Layer 3 of a small transformer language model trained on English Wikipedia (10 layers, counted from 0, width 96).
A neuron's activation on a vector x is ReLU(weights . x + bias), where the dot is the dot product.

Input weights of the MLP neurons that the questions are about. A number n stands for (n - 500) times 0.003.
n26 (bias -0.025): 393,229,437,512,616,378,415,598,518,343,455,366,531,692,387,590,718,463,292,504,595,503,537,697,585,402,359,486,588,508,758,515,545,522,322,414,387,307,518,568,542,408,500,438,500,539,630,461,235,370,582,675,390,493,394,714,576,461,264,493,587,445,571,274,425,292,433,430,595,482,554,511,652,567,605,698,659,459,493,227,512,483,535,481,563,781,785,504,490,473,410,496,588,589,567,244
n76 (bias 0.013): 442,445,410,645,557,491,659,522,497,513,528,544,582,553,545,587,815,537,456,381,441,466,384,650,513,591,569,300,623,584,459,412,523,639,462,547,471,689,322,297,413,549,243,647,554,456,539,321,542,742,392,721,604,550,316,390,426,510,331,404,335,582,443,431,483,561,424,768,437,602,503,493,452,231,434,573,529,426,478,419,428,427,475,470,465,403,561,642,666,633,494,467,379,459,538,451
n89 (bias -0.033): 473,550,756,383,580,691,356,466,404,533,500,427,507,294,764,402,497,299,375,478,497,482,580,383,713,547,579,400,623,309,705,551,526,532,543,432,268,481,327,497,512,551,647,465,438,543,563,319,367,529,314,636,429,536,437,664,434,633,421,438,510,590,432,527,568,467,503,449,540,432,611,455,712,348,461,547,509,722,469,467,426,347,506,624,415,487,602,463,521,493,500,513,503,630,644,379
n90 (bias -0.001): 508,486,574,453,458,443,640,591,278,560,635,439,409,427,287,481,478,515,598,439,645,355,272,600,500,507,521,462,413,255,538,493,385,548,320,333,529,424,489,468,445,631,431,721,601,426,278,614,655,518,139,330,627,411,519,529,539,644,590,404,448,767,518,451,418,481,461,592,552,553,485,559,644,571,337,515,418,507,536,447,592,517,683,675,716,619,209,426,391,262,586,569,409,705,542,725
n113 (bias -0.053): 454,522,385,401,394,422,641,556,667,504,528,412,749,531,668,687,526,556,386,425,562,444,411,333,448,522,359,500,305,637,792,420,511,945,511,564,332,361,485,349,535,625,600,522,613,504,594,618,616,526,432,622,613,511,378,496,514,516,199,532,425,441,536,611,537,303,405,426,623,346,392,610,645,167,521,446,251,410,586,379,484,459,500,616,707,305,534,391,497,520,536,460,654,603,447,522
n125 (bias -0.035): 411,390,379,604,268,616,398,482,385,561,429,701,411,585,457,731,301,560,584,707,467,500,556,526,421,291,603,415,624,536,546,496,201,534,630,307,567,463,437,660,376,511,349,611,637,399,573,330,496,470,522,500,557,436,257,478,343,587,662,336,420,630,788,605,447,439,600,571,678,565,500,440,292,468,408,865,504,375,271,684,524,510,561,530,486,659,385,446,556,349,423,412,567,514,403,681
n150 (bias -0.020): 386,371,340,237,345,718,438,626,344,278,572,504,441,771,320,546,454,519,337,276,466,479,432,523,435,370,327,496,445,404,500,444,492,705,707,339,384,590,258,459,429,504,661,373,674,696,596,599,548,580,398,675,547,470,399,515,659,576,630,441,558,609,635,406,370,372,409,530,709,507,520,647,508,565,550,536,659,419,357,484,451,563,475,787,540,611,208,590,500,657,423,414,417,624,681,489
n163 (bias -0.053): 549,509,590,293,590,552,510,540,491,371,344,840,539,420,202,801,335,652,432,555,384,576,283,429,732,278,442,576,544,370,970,486,367,666,382,514,444,830,570,688,473,575,290,537,476,767,459,541,667,401,296,277,509,419,830,657,307,595,444,115,423,744,532,256,519,543,432,396,455,482,456,608,539,414,589,268,390,376,436,519,813,509,834,510,612,505,495,567,404,595,569,111,664,450,455,547
n193 (bias -0.017): 442,359,312,433,447,515,439,575,459,533,624,371,469,754,420,666,654,543,426,350,406,417,507,464,444,590,435,677,595,622,385,532,338,589,431,732,523,672,699,363,432,477,554,481,617,469,647,618,468,540,522,230,544,444,463,539,468,476,561,577,450,471,702,541,410,561,522,572,278,640,387,591,632,338,500,541,506,380,548,655,482,416,566,480,550,493,476,500,263,678,529,329,565,472,362,338
n217 (bias -0.043): 318,483,451,556,378,538,477,755,646,504,464,525,457,412,555,472,469,545,574,520,575,614,562,323,545,256,441,395,321,368,376,479,594,500,394,538,350,449,445,456,643,699,722,384,472,115,389,587,554,382,597,447,477,569,326,456,382,657,517,440,687,438,643,450,686,560,487,348,497,483,590,614,528,719,425,674,527,651,708,638,447,494,470,594,484,528,429,401,532,584,392,602,689,463,355,411
n239 (bias -0.064): 437,528,388,481,297,434,567,507,673,668,398,582,410,435,481,522,352,681,655,489,532,622,457,656,514,617,479,503,582,389,644,432,434,638,472,143,739,575,442,581,350,482,422,411,397,420,514,517,553,518,441,533,434,449,782,525,475,599,652,489,460,830,750,444,533,681,400,381,459,336,395,252,288,330,531,538,542,511,451,537,559,573,535,613,589,555,478,197,637,508,307,422,615,538,459,439
n255 (bias -0.026): 590,496,748,376,566,480,595,414,416,599,404,635,541,558,523,434,824,442,493,581,797,558,500,339,540,575,541,586,541,388,500,349,625,657,357,474,457,461,377,567,459,385,274,608,341,608,397,507,636,573,602,321,399,642,425,678,418,519,318,440,411,265,601,432,787,448,570,565,317,338,492,319,440,539,486,481,284,570,422,500,540,727,587,349,490,389,623,628,571,330,560,461,313,406,618,486
n281 (bias -0.043): 337,645,543,535,569,599,471,553,412,460,584,459,428,460,538,283,507,450,328,590,464,373,516,599,530,319,660,416,483,730,530,520,593,474,373,447,435,656,533,330,661,627,391,500,399,576,365,592,526,474,519,354,623,583,304,539,397,691,332,484,715,330,535,391,483,581,554,405,362,475,369,582,673,493,516,566,449,423,682,449,607,718,528,490,519,497,761,437,329,759,471,494,379,468,497,552
n297 (bias -0.054): 410,298,682,465,541,391,603,534,444,449,339,526,519,531,588,324,594,544,429,662,414,459,395,547,354,443,669,558,642,293,641,525,540,569,514,401,367,607,543,472,479,583,669,496,415,406,496,440,500,278,622,399,479,591,429,607,422,523,827,574,567,670,726,496,423,485,399,598,510,447,413,316,601,737,586,523,525,647,704,448,492,490,396,416,407,368,742,521,362,596,511,625,356,490,105,274
n299 (bias -0.022): 613,496,613,426,510,510,646,521,524,618,212,433,421,295,401,596,660,405,589,563,436,616,366,460,300,429,493,431,519,404,466,597,412,595,441,529,443,675,308,433,493,464,417,342,581,371,380,377,514,609,615,478,378,496,310,564,606,607,308,676,504,608,688,451,533,422,611,275,562,612,671,287,380,562,555,257,589,728,408,299,547,563,462,430,672,529,679,628,712,373,560,732,514,385,666,493
n304 (bias -0.029): 707,660,383,449,431,653,540,441,472,485,572,425,394,442,431,511,562,511,381,511,482,644,540,709,303,636,483,538,602,585,653,471,518,683,615,224,565,557,565,390,315,399,440,644,719,521,571,571,539,478,511,362,455,291,680,714,685,431,364,535,541,337,332,432,754,623,490,507,677,356,367,467,376,285,311,325,372,585,571,545,524,420,493,342,552,581,470,358,429,647,401,525,290,693,566,683
n315 (bias -0.057): 610,204,627,605,459,655,804,571,277,460,415,756,227,418,255,596,421,441,488,580,504,500,504,409,307,546,485,467,577,517,387,477,464,863,455,532,337,356,335,600,415,445,635,644,512,390,366,591,469,397,447,488,455,480,864,384,654,417,515,336,512,492,466,402,596,492,466,437,185,466,631,535,727,576,455,525,488,604,615,488,299,525,515,452,246,652,468,601,467,680,642,485,293,451,718,586
n318 (bias 0.020): 708,554,660,559,574,494,567,377,469,589,546,638,406,570,315,602,643,431,846,503,340,521,380,369,683,624,457,439,634,541,376,397,441,490,447,503,516,574,432,636,475,432,429,535,566,431,535,421,433,490,522,533,456,271,667,503,262,380,318,459,430,494,494,584,615,363,478,390,556,324,419,558,520,618,491,469,516,460,607,407,440,413,376,339,611,454,543,419,645,472,478,577,532,381,761,722
n320 (bias -0.042): 415,544,677,496,411,582,463,504,661,617,454,573,155,835,437,621,740,353,485,613,677,341,653,361,313,438,660,465,477,492,485,493,451,312,482,526,360,681,608,384,560,533,395,319,572,443,795,525,324,496,450,615,461,631,392,350,380,488,427,558,450,284,780,535,439,435,321,713,500,428,480,556,554,488,592,418,515,439,493,630,492,377,507,606,273,561,381,450,278,405,475,533,433,622,564,563
n323 (bias -0.055): 288,412,414,631,551,601,384,395,355,550,442,462,487,716,185,512,623,372,433,778,564,766,447,397,529,616,772,241,449,548,403,346,339,422,669,694,281,496,508,592,581,744,674,544,450,445,349,480,460,463,500,614,449,702,416,307,484,517,428,337,805,606,669,377,380,408,621,484,465,536,466,594,483,360,396,114,620,537,456,458,607,267,379,450,578,687,593,773,565,665,472,568,492,484,578,589
n364 (bias -0.018): 479,323,383,515,552,481,433,481,599,372,439,422,383,422,421,493,600,445,405,420,530,426,699,614,541,440,565,377,479,641,310,402,317,438,507,493,514,483,561,560,293,510,717,514,538,395,500,351,456,613,596,324,484,311,648,487,724,688,634,537,413,483,414,496,684,458,261,579,513,781,632,442,655,610,348,701,553,583,600,556,325,374,566,722,591,462,592,487,484,722,353,577,554,467,670,480
n369 (bias -0.028): 496,325,520,231,534,416,500,598,236,552,553,414,541,222,345,532,320,632,455,589,445,391,456,620,856,231,587,523,401,715,672,693,677,384,538,343,524,414,548,322,710,405,459,571,463,538,329,585,661,656,274,406,481,468,385,621,449,441,422,430,378,472,561,459,548,345,576,755,447,569,321,349,549,620,564,792,613,391,469,900,552,493,626,548,485,338,492,485,637,547,516,441,536,446,393,673
n373 (bias -0.040): 441,798,349,570,612,470,88,654,246,780,266,273,500,443,449,475,476,271,333,397,424,638,508,414,647,356,519,473,357,616,625,403,586,578,699,315,468,376,427,346,642,742,357,600,421,461,484,500,624,374,512,621,430,398,429,675,409,573,392,484,757,358,746,504,648,346,652,569,535,488,513,407,634,535,646,649,389,475,520,625,314,463,636,664,199,521,517,411,496,366,500,572,536,657,570,633
n378 (bias -0.036): 574,504,360,509,166,380,638,528,382,483,444,683,649,480,393,693,483,509,535,492,175,627,639,738,288,541,592,256,474,639,391,492,222,521,610,432,579,433,576,426,452,445,570,517,590,419,693,525,284,610,614,274,694,249,617,463,533,938,525,611,289,639,553,391,740,509,419,551,488,500,606,386,561,582,424,611,681,290,377,626,426,740,464,491,480,611,122,431,543,531,574,562,303,679,552,362

Each question shows a token from some text and the vector x that enters the MLP there. A number n stands for (n - 500) times 0.0091.

" t": 556,459,515,402,555,536,376,546,490,338,376,495,694,343,713,333,647,561,675,633,377,421,544,722,434,527,415,855,356,314,332,499,303,550,638,603,640,403,687,578,462,577,411,559,330,524,578,524,487,632,393,708,459,590,634,369,603,472,420,438,399,441,577,391,337,612,516,561,472,532,549,663,354,532,483,522,441,530,536,545,510,514,224,512,552,588,576,433,380,450,424,516,659,431,383,474
Which of these neurons fires most? n239

"\n": 487,506,474,376,508,561,325,462,402,284,421,485,631,323,621,328,595,532,650,580,347,386,611,790,341,603,434,812,393,391,358,589,275,656,584,627,692,408,579,510,538,504,379,540,403,494,510,564,413,517,403,643,510,508,595,425,608,598,366,562,451,384,475,482,601,527,469,618,660,468,560,589,420,508,620,423,487,522,528,532,681,494,251,620,356,570,499,520,369,421,525,450,714,498,399,579
Which neuron fires most, and how strongly? n378, at about 2.4

"I": 380,512,513,386,618,504,335,488,409,310,398,377,596,349,657,290,589,499,698,483,308,427,354,648,491,596,511,815,517,458,417,523,320,589,490,654,688,351,594,525,485,681,281,481,419,459,458,518,412,558,402,707,560,578,593,490,581,483,399,538,514,358,526,501,427,567,555,587,629,420,584,654,397,469,649,465,502,528,563,455,551,534,270,703,378,670,620,494,441,373,432,485,715,411,492,517
Which of these neurons fires most? n373

" 6": 502,494,608,327,554,605,261,513,508,244,471,510,614,352,650,322,512,587,532,484,441,433,496,533,397,460,591,791,461,404,348,516,346,535,508,697,686,279,583,618,451,556,448,652,315,461,493,536,252,654,361,724,490,511,559,494,631,457,375,596,419,424,430,500,504,575,461,556,662,502,558,646,367,627,512,424,441,538,538,618,531,586,229,584,435,607,603,541,399,363,547,472,699,439,491,566
Which neuron fires most, and how strongly? n89, at about 1

" and": 465,475,482,366,499,609,345,540,443,288,402,449,645,308,663,266,697,621,701,524,326,381,542,684,458,420,492,772,355,450,338,575,292,658,505,651,665,390,685,525,539,573,491,547,332,469,428,477,390,580,396,614,533,534,525,348,498,498,378,446,421,408,483,441,521,675,597,623,558,496,438,606,421,558,537,572,424,525,503,687,437,597,261,578,377,585,578,591,379,477,566,572,594,450,493,553
Which of these neurons fires most? n369

" had": 498,570,568,399,451,668,328,527,502,302,313,489,713,401,714,327,646,652,669,477,396,474,489,709,495,623,460,743,377,367,296,500,370,625,517,720,615,518,668,447,564,646,434,529,291,295,450,472,410,515,412,621,504,602,494,436,547,469,430,402,361,377,527,449,526,616,404,538,613,395,492,673,352,614,547,538,420,471,493,533,536,512,269,578,413,596,555,603,330,435,520,538,724,513,449,508
Which neuron fires most, and how strongly? n217, at about 4.1

" to": 401,510,481,405,465,653,338,545,459,293,428,475,684,308,636,239,638,576,704,567,343,446,537,710,470,454,453,878,417,412,443,458,327,640,529,693,627,351,579,429,499,587,471,459,396,392,420,441,519,554,350,677,591,555,569,431,488,523,354,495,425,412,521,332,380,660,538,577,669,467,532,569,486,561,570,520,391,545,557,580,545,600,306,564,432,583,575,590,307,419,483,560,705,440,497,486
Which of these neurons fires most? n217

" local": 527,451,644,436,526,637,287,474,457,277,331,614,598,450,672,226,540,502,573,499,370,432,457,734,387,538,447,856,491,552,271,503,316,535,491,685,729,431,682,546,568,625,453,557,291,488,380,464,376,606,364,666,557,647,517,427,514,536,418,496,484,406,505,449,444,629,438,651,547,389,641,560,339,526,407,606,494,597,522,574,476,407,280,644,383,564,560,489,380,429,574,513,619,511,516,657
The three highest activations, in order: n364, n320, n89

"up": 588,414,606,289,473,575,299,421,523,294,553,593,652,284,662,406,732,617,616,474,364,424,400,726,467,585,571,737,349,519,292,573,343,550,619,641,611,386,561,515,548,652,466,459,288,515,526,562,526,599,436,653,543,540,522,324,583,408,359,398,547,497,548,457,369,524,435,630,514,408,634,538,454,544,511,516,344,545,467,527,619,462,237,604,346,678,637,512,367,500,473,570,635,362,519,547
Which two neurons fire most, strongest first? n323, n76

" he": 447,463,595,456,564,690,266,604,399,279,344,475,656,327,629,344,644,557,701,496,304,481,511,689,454,522,481,812,403,363,351,558,325,636,600,698,615,441,591,562,513,646,395,559,356,422,500,404,354,603,426,609,432,514,544,402,665,525,431,531,368,439,590,459,466,619,522,484,535,476,520,597,317,557,487,553,454,453,506,553,559,473,255,726,492,578,634,499,383,445,505,571,578,406,411,591
Which of these neurons fires most? n299

"-": 428,477,531,345,544,564,349,466,436,333,390,633,573,315,582,437,643,465,668,473,411,417,472,696,466,582,461,930,396,380,210,455,308,654,502,645,660,362,639,563,587,609,449,494,265,447,472,538,537,521,496,639,493,545,591,333,546,459,326,449,515,416,447,385,492,647,440,581,506,551,649,681,455,616,563,533,415,565,480,633,572,576,272,641,337,628,543,523,370,460,453,541,584,392,508,548
Which neuron fires most, and how strongly? n315, at about 3.2

" contin": 524,506,582,373,538,649,362,582,415,321,334,483,575,484,669,297,645,591,625,622,427,474,570,703,418,610,308,846,380,379,294,497,390,602,560,660,675,389,522,507,382,569,518,455,369,429,491,468,431,689,439,674,405,612,610,452,568,477,448,501,350,354,541,463,348,703,510,558,672,379,475,589,328,594,548,560,478,455,498,612,595,524,263,558,405,644,490,444,367,433,458,324,685,530,489,528
Which two neurons fire most, strongest first? n150, n239

"oc": 562,436,525,316,442,640,442,314,517,258,439,523,585,386,681,423,654,508,614,551,361,454,355,690,448,583,467,840,503,516,191,431,359,594,571,746,611,358,594,650,417,603,400,462,298,421,414,511,373,680,436,617,539,524,565,444,528,436,390,446,580,481,514,505,419,649,513,613,632,341,483,663,403,475,506,431,451,581,390,617,492,519,267,560,439,568,656,461,513,490,404,530,625,462,663,624
Which of these neurons fires most? n318

"p": 591,473,566,243,555,616,406,500,489,365,509,536,480,240,707,363,683,595,583,555,357,375,429,695,447,572,478,698,395,317,292,665,352,618,580,662,697,290,554,550,450,601,539,536,302,488,448,468,311,539,373,644,491,641,609,432,556,406,479,417,532,461,513,344,494,639,562,518,519,457,552,646,485,559,461,528,390,558,544,650,558,492,209,557,448,680,621,536,432,437,500,409,585,438,550,512
Which of these neurons fires most? n315

"|": 423,552,515,332,518,675,218,463,480,324,448,445,593,329,670,473,619,527,619,493,329,354,510,652,445,540,464,887,443,455,237,389,252,630,470,678,631,384,581,496,563,566,439,565,311,476,530,521,404,541,378,757,476,478,639,372,527,510,383,563,549,370,477,429,532,639,507,676,555,451,624,560,404,605,555,516,486,494,515,538,626,531,324,648,437,627,567,547,288,421,548,479,650,447,435,551
The three highest activations, in order: n193, n373, n320

" beg": 558,483,552,355,486,700,330,586,514,301,382,508,689,422,641,409,652,657,618,558,332,457,598,685,414,568,459,773,429,351,408,498,409,660,526,681,739,320,495,541,441,514,510,590,427,454,465,472,547,641,294,615,425,605,504,329,598,445,474,444,342,330,541,416,463,623,570,529,691,411,522,592,252,604,536,526,456,444,617,425,531,574,289,626,381,650,577,448,404,355,465,453,585,476,411,551
The three highest activations, in order: n150, n125, n239

"th": 476,489,566,456,486,631,373,532,510,267,532,510,533,231,649,397,697,565,509,607,306,454,368,700,392,485,429,768,398,382,286,483,346,590,512,657,736,384,572,463,549,588,440,669,253,538,523,454,466,674,377,611,462,569,639,402,614,395,330,452,494,485,481,382,410,681,485,530,518,500,579,595,390,539,529,544,376,552,581,515,600,555,266,525,511,657,582,473,365,316,575,661,624,406,593,570
The three highest activations, in order: n90, n299, n76

" as": 451,479,439,402,424,719,287,558,417,257,450,568,600,348,605,356,691,537,591,540,383,425,527,639,463,501,379,790,444,410,521,473,273,641,526,650,680,383,538,512,525,635,438,560,343,499,430,442,424,605,348,666,502,614,535,400,537,477,375,524,313,377,541,464,477,697,517,602,656,499,398,581,451,676,587,602,373,548,523,529,618,565,240,680,495,520,487,615,352,382,510,492,518,523,539,558
Which two neurons fire most, strongest first? n150, n90

" second": 521,477,589,416,412,661,321,535,557,262,424,570,592,302,660,374,609,556,573,596,409,404,407,681,359,552,492,805,461,299,271,397,350,564,438,650,700,457,738,520,518,606,478,728,354,511,538,390,425,610,303,665,485,648,587,483,614,505,305,491,397,355,486,479,391,555,491,548,581,472,548,589,342,590,529,527,409,514,561,481,521,512,288,580,477,649,594,499,421,325,559,665,632,464,462,574
Which neuron fires most, and how strongly? n90, at about 1.1

" competition": 509,413,575,416,538,595,371,404,515,285,480,596,605,444,652,339,588,579,578,573,388,365,510,720,391,530,329,773,502,382,359,541,300,556,541,735,727,448,642,509,555,611,490,586,252,418,436,503,383,628,337,615,510,598,532,508,598,530,368,474,390,458,516,543,315,682,467,661,626,396,518,529,261,621,545,492,380,469,593,570,483,472,274,667,355,622,635,506,359,334,548,561,548,504,498,553
Which neuron fires most, and how strongly? n297, at about 1.5

" of": 460,595,596,401,471,621,436,563,415,229,374,607,652,297,617,381,655,559,572,606,310,403,495,719,563,508,465,837,414,433,466,424,310,636,524,656,667,392,637,497,550,591,486,481,278,521,407,458,395,581,379,668,603,504,565,408,522,443,314,375,474,460,512,426,547,577,541,633,541,471,457,634,433,517,549,504,422,583,576,641,513,564,264,560,305,573,540,552,363,415,452,534,640,417,520,536
The three highest activations, in order: n163, n369, n281

" bel": 518,568,582,345,535,682,361,532,393,233,361,584,589,380,592,256,589,615,601,547,447,516,437,590,451,603,478,873,385,325,316,639,362,623,642,680,630,388,544,381,422,513,460,562,356,453,532,376,466,609,384,604,463,536,596,413,631,498,432,438,435,432,563,365,348,624,517,606,574,512,635,595,343,632,624,350,508,513,550,487,611,480,285,590,376,555,518,513,374,425,555,595,657,457,430,665
Which of these neurons fires most? n299

" Ed": 565,443,559,428,454,644,239,381,456,299,351,591,650,356,746,494,635,425,555,489,284,501,550,669,476,590,480,827,424,386,323,571,400,556,476,505,720,291,575,579,576,541,421,511,362,536,468,433,495,589,396,693,583,544,607,260,507,449,387,544,460,359,443,423,542,551,570,582,696,378,602,689,296,596,580,614,363,515,578,606,581,462,320,643,403,611,496,397,494,424,451,535,657,412,504,595
Which two neurons fire most, strongest first? n125, n318

" the": 427,562,564,404,489,602,280,580,471,300,397,410,668,375,623,369,663,489,610,513,400,312,480,736,421,489,497,892,443,466,379,494,286,609,456,688,669,431,598,488,506,571,392,522,355,565,525,430,405,565,349,682,604,565,592,399,525,454,365,456,486,380,491,402,490,482,504,615,532,455,531,630,340,536,586,537,409,616,569,521,449,456,225,639,521,534,574,576,426,421,479,490,683,538,543,707
Which two neurons fire most, strongest first? n113, n76

"st": 498,455,516,427,460,593,327,471,480,232,467,564,541,272,707,509,664,495,507,588,295,441,413,672,450,593,554,770,389,366,231,486,356,557,492,675,711,298,568,407,514,638,463,640,374,447,546,493,540,662,483,700,481,636,610,357,512,402,350,442,524,506,464,392,405,641,510,556,591,428,629,641,410,478,529,575,366,604,451,500,560,573,273,599,569,618,610,469,340,290,554,574,615,444,600,570
Which of these neurons fires most? n76

"ants": 438,469,542,383,540,555,322,553,476,289,530,536,623,302,706,225,649,567,644,597,323,373,454,754,525,567,369,808,495,474,325,558,393,677,570,592,648,437,612,489,541,628,433,435,250,428,378,482,391,653,391,663,512,477,614,469,522,436,317,492,415,475,544,539,393,635,394,623,644,358,555,487,360,545,518,571,516,387,576,607,529,579,272,596,483,586,582,518,354,506,490,505,632,433,502,520
Which two neurons fire most, strongest first? n369, n239

" 2026": 397,446,596,445,582,613,374,391,527,281,491,627,676,391,613,308,571,586,474,540,332,368,515,635,342,445,432,827,354,414,182,504,348,531,488,720,705,387,575,596,550,663,466,515,243,510,503,487,450,582,404,657,545,580,505,488,665,479,282,556,389,455,535,493,465,692,501,568,647,325,483,530,383,637,536,547,485,594,678,539,587,472,298,555,476,650,534,588,281,415,528,416,641,469,516,560
Which of these neurons fires most? n281

" us": 595,342,619,308,532,572,343,576,483,340,368,457,637,365,616,307,587,526,708,637,383,426,585,616,429,590,335,857,396,452,357,589,391,621,548,598,745,385,584,534,466,612,441,482,360,459,483,431,381,692,464,583,555,564,577,405,600,523,411,447,399,389,495,457,439,668,499,578,690,429,566,621,375,589,476,583,485,376,525,501,490,437,237,660,428,624,607,570,377,455,448,455,627,563,358,442
Which of these neurons fires most? n364

" her": 521,462,670,412,508,622,357,618,483,327,391,533,629,323,699,316,690,550,607,531,359,426,468,769,418,502,432,828,403,361,408,450,403,565,452,572,706,407,704,508,566,569,431,554,355,408,373,389,371,578,411,549,592,482,656,377,607,476,389,455,386,429,565,405,456,504,468,548,501,463,555,686,325,596,524,527,457,523,587,519,475,515,228,683,506,557,599,530,317,532,457,579,686,455,486,584
The three highest activations, in order: n364, n297, n217

" next": 526,434,620,342,427,666,348,550,606,288,409,454,639,361,609,301,677,542,621,567,359,464,570,774,364,563,506,778,395,396,336,380,411,545,457,653,724,418,652,440,483,629,489,711,361,448,482,428,458,559,375,630,489,588,541,469,643,448,333,445,421,370,525,498,498,585,574,618,600,521,549,635,346,593,518,524,376,486,614,454,446,531,256,587,407,643,557,510,278,384,550,506,631,476,462,544
Which of these neurons fires most? n304

" one": 496,486,562,381,425,577,290,631,496,280,490,545,674,377,644,397,650,557,623,550,449,386,439,636,387,530,432,833,467,385,327,493,328,557,541,641,689,378,737,507,454,750,466,652,296,457,471,429,357,668,315,636,598,566,600,381,625,471,379,529,438,448,500,435,452,566,403,577,553,417,494,663,353,568,497,531,410,518,544,494,452,504,233,659,556,542,545,541,343,383,559,618,506,495,513,542
Which two neurons fire most, strongest first? n90, n113

"oll": 625,488,600,323,543,630,382,492,396,304,531,524,627,326,615,329,626,640,587,603,288,417,334,777,498,547,394,799,423,445,111,585,398,629,463,618,665,463,595,577,508,519,498,482,297,528,506,416,426,666,366,682,532,563,510,433,468,560,298,341,474,430,488,447,415,600,464,486,619,472,497,602,377,598,516,566,452,572,536,585,561,531,254,508,402,571,689,516,470,465,468,567,563,392,523,665
Which neuron fires most, and how strongly? n318, at about 3.6

" pain": 540,472,589,429,549,582,415,468,447,253,373,558,650,223,650,381,555,559,618,529,351,409,367,678,399,700,329,812,375,457,338,579,394,602,643,673,713,350,692,520,600,582,439,562,336,401,415,356,316,683,454,666,578,463,588,307,656,428,490,488,427,420,555,433,430,652,543,612,535,364,552,561,416,598,506,517,396,438,568,618,496,479,325,574,515,533,637,486,370,488,460,564,505,456,454,642
Which of these neurons fires most? n315

" Comm": 472,541,577,367,488,590,313,437,476,309,401,463,672,302,678,232,668,539,531,581,295,474,332,764,358,625,388,797,366,374,270,549,394,502,421,618,724,392,585,551,447,675,443,622,248,505,484,531,439,663,434,675,539,438,568,421,613,454,428,433,418,409,560,465,388,554,493,556,591,523,537,613,356,623,585,675,386,507,602,637,559,519,314,502,468,601,414,477,443,494,552,559,662,479,499,652
Which of these neurons fires most? n90

"ounded": 537,469,625,375,473,535,390,477,458,280,458,695,610,328,687,193,643,634,614,580,373,358,536,608,471,581,568,755,387,458,208,565,376,651,547,602,675,476,661,471,575,620,480,548,194,475,532,458,475,549,466,617,532,653,481,410,456,474,406,448,468,252,476,432,436,643,505,710,623,501,523,676,363,557,537,575,497,461,549,499,600,523,284,576,380,569,521,478,304,411,453,445,682,488,489,477
Which two neurons fire most, strongest first? n281, n320

" w": 518,448,604,384,594,564,359,613,553,282,337,498,620,397,692,347,611,623,632,607,357,357,578,639,533,596,406,851,335,358,284,588,357,617,517,637,693,375,611,556,492,565,430,712,363,454,549,524,438,540,305,651,474,668,490,374,584,391,417,363,449,393,589,326,485,572,512,603,579,518,582,634,308,535,505,477,491,503,454,520,563,544,242,595,472,558,498,478,439,444,547,600,615,442,428,452
Which of these neurons fires most? n217

" a": 509,438,552,399,476,583,303,468,531,296,414,540,731,357,694,381,669,515,662,502,467,317,592,703,459,454,480,871,471,373,351,483,297,662,498,627,601,392,676,515,493,641,446,484,357,520,464,468,417,582,343,595,588,534,650,409,518,551,399,510,441,367,497,425,470,585,450,600,474,451,532,709,363,519,543,542,384,555,467,533,480,523,208,638,473,579,589,492,357,450,502,500,613,524,522,584
Which two neurons fire most, strongest first? n364, n113

"D": 473,469,512,501,535,511,429,397,430,315,464,621,592,334,666,454,648,559,552,650,312,341,344,740,433,567,305,827,516,378,379,560,286,505,535,682,650,371,579,488,436,624,450,451,244,481,546,486,390,645,379,692,477,659,624,458,373,444,417,525,481,499,474,437,477,669,477,476,615,351,537,650,347,659,535,514,400,546,524,568,505,651,229,563,482,621,587,518,445,429,535,482,636,410,617,521
Which neuron fires most, and how strongly? n318, at about 2.3

"==": 366,510,548,355,636,584,362,497,430,434,441,422,614,435,665,381,523,526,669,536,411,371,514,699,339,669,436,852,411,397,368,534,290,650,660,702,647,336,544,458,448,504,402,455,483,456,386,436,451,559,432,674,468,570,615,418,610,464,381,528,559,381,501,439,465,566,486,723,609,430,507,542,352,543,574,512,420,567,611,568,615,479,205,655,430,573,492,490,473,421,504,435,760,469,350,533
Which neuron fires most, and how strongly? n113, at about 0.88

" seven": 488,496,624,346,538,533,292,626,514,293,447,600,670,424,675,367,588,565,580,522,373,441,554,608,411,501,470,782,400,460,233,504,342,577,514,587,733,394,694,547,565,676,445,714,371,464,356,478,320,595,394,647,584,602,519,410,679,419,332,524,486,382,520,402,541,530,416,624,562,434,535,640,414,512,489,502,386,542,592,438,544,500,211,641,431,510,503,554,349,465,594,512,701,447,407,560
Which two neurons fire most, strongest first? n113, n217